Layer 10 of a small transformer language model trained on English Wikipedia (24 layers, counted from 0, width 64). Numbers have three digits each and are written without spaces.
A neuron's activation on a vector x is SiLU(gate . x) times (in . x), where the dot is the dot product.
The model reads these tokens: " their" " sub" "m" "ar" "ines" " were" " in" " the" " B" "ay" " as" "ide" " from" " K" "-" "3" "24" ".\n\n" "===" "F" "le" "et" " t" "rans" "fer" " and"

The vector x that enters this layer's MLP at each token. A number n stands for (n - 500) times 0.0066.
0 " their": 351044368613505243191576694514484424619308491462390644544549653273496298710599650518644616541328451608135428575445339564552737282652547463508588728411724504708336558499600602871521373530520725
1 " sub": 233282560662572606421684543663474504444428300310490637603419560528411343848533487346526636646359547699128640731380552367460714382421571253373698607498668240473403435623344352832201606699334684
2 "m": 455410549645605465256475781408534548320431483593776827591567533409644378835414401528343806518517687526111621803545531547661945422347431482366411564536244574430407440409427355581605340499267542
3 "ar": 348496503371509614512737481502611729401125493411323654516480615478349836446331323489480489359707701779456793824156406623632606351714493401166616806387581403459340478135486517615682516417583526
4 "ines": 158627444428701272376319704487341414546278375298558482426208628541506399652459410625801721533586412636311554703450396165360522312850484345397654602530324755505109716390305607630729504571294637
5 " were": 319183275318438435236526639593575345375341462681313688660552567316647359745390523511592771513248454621217587511503335579525607233521493380387732820520528441735393474415435662668784270493501753
6 " in": 530253457514625342249770641572419531579247384395334523365466427578537533971304367487492626518310460624253421416578217561384800372514391261405430709461580364668446424442679579610241515726350641
7 " the": 433087479363564288184612481639531532452391397327482350784483602472442496761377678564576669623356406624296427663459538529738868299544465589336634625368673380615291556311698447788446421733321659
8 " B": 504309761555651710280685510479305481510394353570549774582513536623434161790520552308506419550405664598178473802315638509421667257599577787535626860503374379645376429406518431315422484600411607
9 "ay": 573398495780585534523872548461461525562349337618435524700359602389434369756645356411521732527566574700405639702026683209639597768585266539497550789458294478428130425277442374290697320506280506
10 " as": 624280503372463379477560694518579608538081324309214678501335599659633456887524428688515705459554437580432596478617321512499846300539377315423622863354399452703349601490535538699611189711416545
11 "ide": 138434213277765210389646747497486565571160265650302402343422676510639358727458630611597504675491541434376654674394275351354369541685245423535549799422637489612299507314387516371594751464250618
12 " from": 449111444386621327228701692498400398503342310441338504518418585546585497853463502529587623574381646431308553298616166684402835338635289396459516820338503493680395535377620587621400418713338689
13 " K": 618224667386596557239690492481273364500279283631572755215447683477242283676498508505602558504417667526256504677156820438476583279436543648452451831554460367587259488515617152402604509610340458
14 "-": 722350613746596569583652531374434389428545233493367705287607826622415384675686306508905436503385683704492537662253493403643364544472295389428330568651312089505195532544635457731190449549293554
15 "3": 616121552582728609590576566601325482559657398567357379433550728746579294412580416633962657521171670585262597763264256562660586448476197449298496408653393321638280497426607358306508219477439398
16 "24": 734538537592671486708648784710426386377743474636469217592458726542396394426714419609642496619362522605267408694102218467443872373427160441331520479548453145480528202396617306550606182432564591
17 ".\n\n": 321083468628526374194666748455482431624253442366397736476346677265405243561618653623538612603336442599140454537488251455567678278651541308574541689385682499753350610504603661721474276509685622
18 "===": 467187446458475417308749587438611289535517481382263623586594383647561235452544431557544333710441514648202597314642377250698523132477170266510669585431321371572212369290739417629372627487565831
19 "F": 628355469351874619108517519530391478398379381553554535605300654717502132744493441519122628531479649655178547632457745538469609175387419600426374690474356546582285339584504280491542553611314673
20 "le": 822582593706523505421828507482456724272411527606488725637539643401439441706277603600337457519684771438333624425120206436602653591654349351287578563451306143422103708559469612680751684416511599
21 "et": 755796258484369371312532515420639477471297472303486340392670848498292800644458644570695289528528547448204526571257608021611522478590346480348466559334148394665398365441538746489488610392189476
22 " t": 458359679407619703412468674449347628672463401555646618376580867279558302687333686473652535751219586429258578769429537414627713227271472456427610634499401450646506181439603800747661486708374512
23 "rans": 529509647727520423460594906643241482316384475069617493452608637304532507835467587669375584519616552872349650588380382413465551322508371301200537673500527522361787588631475520888359430717593618
24 "fer": 603687225463692438570616681547651557585523421053563431323567674553351185651157575693496647826376571499409683683523279499497573207605502561234778387468581626459309395473329551617569699522282656
25 " and": 446422370192628364416670687364597444464599416661149386613574829509488685653496611600542662705406480555283627450417497551595885300760715394101675620367425550487492444509451868755460312679404494

Each question shows the input weights of one neuron of the MLP. A number n stands for (n - 500) times 0.0012.

n183 gate: 567447402654442582092394523413346245631396514486543537559334560352397586420364516598237560383476559531515340594758685589261499809457459595634431515467543605702790394629532507516369678698602580
n183 in: 540406507385483571515544494561392387517256630424311434459394572399533518255244295435431401445647598277425647628410420511587754427541448483457494639444787819328289681501475314412390737460554486
On which token does it fire most, and how strongly? 19 "F", at about 1.2

n92 gate: 362439580540362589577441512628550635611621427629488605526793443252760439345350562547521435638450613362601336370486578764512554578515557445393387478503470747550395378288273668560537635568514488
n92 in: 531516356576415612656513444341427521650467467763643419359514376389315433373492494326482484347481420621480477586577484442454708503304439510320515565621558323651352553627423544327584749577483448
On which token does it fire most? 22 " t"

n98 gate: 381328576482531305324666522276490492460547639531669379688492391517679566572476679506439457506492400454674301611494568469738742421506526533394712124349715343127490433446532516500446614542434494
n98 in: 716447491522459493448640621489611378457077446556605504494493725395576520361652519540607400364388284475575457698418520348553481496502424505436305668514699497469515442446600500391486594400631548
On which token does it fire most? 7 " the"

n41 gate: 386541486553560477367743540293583633531669324625612506445277554580690624397524571372657532655312418419623464435583402683353395571615525526488418521751494569437688340506584430614448699755573623
n41 in: 626226538395468427634379533352642389607352512410422381477560474479390285532499578525240575505373664479546322463445464474538533503520572394527574453505499530449560591621534526529430389501502613
On which two tokens does it fire most, strongest first? 12 " from", 6 " in"

n21 gate: 533484586553494431610522544500427582651368790423470150425575569558627380561574774498586350600419385332477543388526570683472270429566595464583521542475434403648477615446589429602446621459427616
n21 in: 342501544661623611592658510449462423473522512330438395562665698535533498496498587335501331369603470455594596510626481514575810491622534666520441746452330767445501470507333303500524373533496537
On which token does it fire most, and how strongly? 12 " from", at about 0.29

n40 gate: 186352630181450415428547476506573456416582687332729561228423467684504621372377452285604652376411367491473549658782347631631747505468592646468609610470664462220411627438497230596344397453405425
n40 in: 291555432640440515511380528377433581413328612509363421676342450512538593796345604551485574377592455359737515610494450583501400504696438553581438726587467441547497588588645588564181557735441700
On which two tokens does it fire most, strongest first? 7 " the", 12 " from"

n152 gate: 625437444363436460452581302490538377542513555518526699428546536504620648509603557444478377516606535331430400318537376628515642610564501605433590665493661449492646470481598625436310472518473643
n152 in: 475515690600643505411365400593611267468514427514724444531547556506397466538353523756633394487522644477278514444390504530474616432549403592484506580398489429394488459452417339395438553538475574
On which token does it fire most? 12 " from"

n79 gate: 416363549643478487475457391281380469652326518632616487377508467565611518489615479518512427469343584661560600312450732444421435616428312504546480365534667403529347261462293523571484414372432385
n79 in: 427272340461556526590511474398479570511477543455497590537435482625436500337703311376643382524481475631458484496407409500334381407471560716540416291463265419470519468474715389394572492538400479
On which token does it fire most? 14 "-"

n33 gate: 434419429542327527512372399647607415357368471608427602602579625482614495682414608460201472516640431422532476640655690677468502498404610391489575329512562504291625602400478331497509444519659672
n33 in: 703308415567581625395489337499481691290482607678438446442448453527518364479487505577520490586268557531420630544529603501397302487449426315368545457549525437349493640403518437534422506609456402
Its three highest activations, in order, are on tokens 1 " sub", 19 "F", 5 " were"

n18 gate: 439630343608509592425506579390475805655338441523543490437623639589575576408414563422503533506399610515555580475665597711209385496563508383577495479514924523221655688283374585537366570345429516
n18 in: 540355430439384416522705440498496521494470569410464468494530275579638494376414476390633422558513528827581624572572475310447388582551493286430384628648456482534626580475390352359363519578540669
Its three highest activations, in order, are on tokens 11 "ide", 3 "ar", 22 " t"

n61 gate: 453371483571515379461607565558432457725622510491297837445501517381310307490557598516616592407365413391405428427589377459647503419462507504481557577418748660497331497528494677524576380378561397
n61 in: 650310400625540301518523332301451215504453543689493694568518493268376244542545528356484651633333364583442411332542412456504331391501627376651427489417623429455526648655512609517599586407617510
Its three highest activations, in order, are on tokens 17 ".\n\n", 0 " their", 5 " were"

n136 gate: 631574389376444572382470194388481515645616551492492515817428663202218392588642256561601678295440416445439509478483512559549399560608603370602351352423418447582568431579413395331501508425598724
n136 in: 423600287460688683643408470590486616485541650431460614586518463673703454508526670620451616484427421548372438513529459611463632317549384483457400446528427525433547438523715474382653777717361603
On which token does it fire most? 19 "F"

n165 gate: 612273502489500459410167540435495403683570659811550434357669287390409514647339265601411369403632277749532356615511451717641544362611480650564422373407423558516571702364489480585470607675790540
n165 in: 406476617611463370630492570514716645524392404516387308440335659430600306585672514493530594752574418571648390425619230507535565460485566429327667463491527600426473615651629559576475645569453458
On which token does it fire most? 0 " their"

n84 gate: 448394471413470321371542480434516592581249551564680272414335443458382353517339616308562426391461201399321414463700458495593425305645565726504428542360484499545434643427521556602479332428465588
n84 in: 302360626491516645710640839553492266487515603475634479723595423504429478427308553431498443532438524644354456416510611538473522552529555570482348465581603425566563603311650474435633422437806513
On which token does it fire most? 17 ".\n\n"

n59 gate: 356425242487451594348651365338413477597489826385568753414395508415701168521458345306554399517421538645492614328521343623616424732366439380603396615451563481624547538507654624438573551384574573
n59 in: 442399386603101684506656387582406595547470521646675694618477572448340356430589575473592175398503485398490553264505375596612553599320476598507288523346468546664528432693520503675451375355400658
On which token does it fire most? 17 ".\n\n"

n16 gate: 542622599404618477454507442405613420271655632486536338489613494392470496504387600598623573482452419762613493570422517565532512279354599385326584398657544555493424519465528666446618630588507482
n16 in: 486602256562521513636457358607617662472625311752497520543447566616626452370543314400476451518502616454395435524401670611694670452418446436278269668476511457321475492517334536423571533404307354
On which token does it fire most, and how strongly? 25 " and", at about 1.6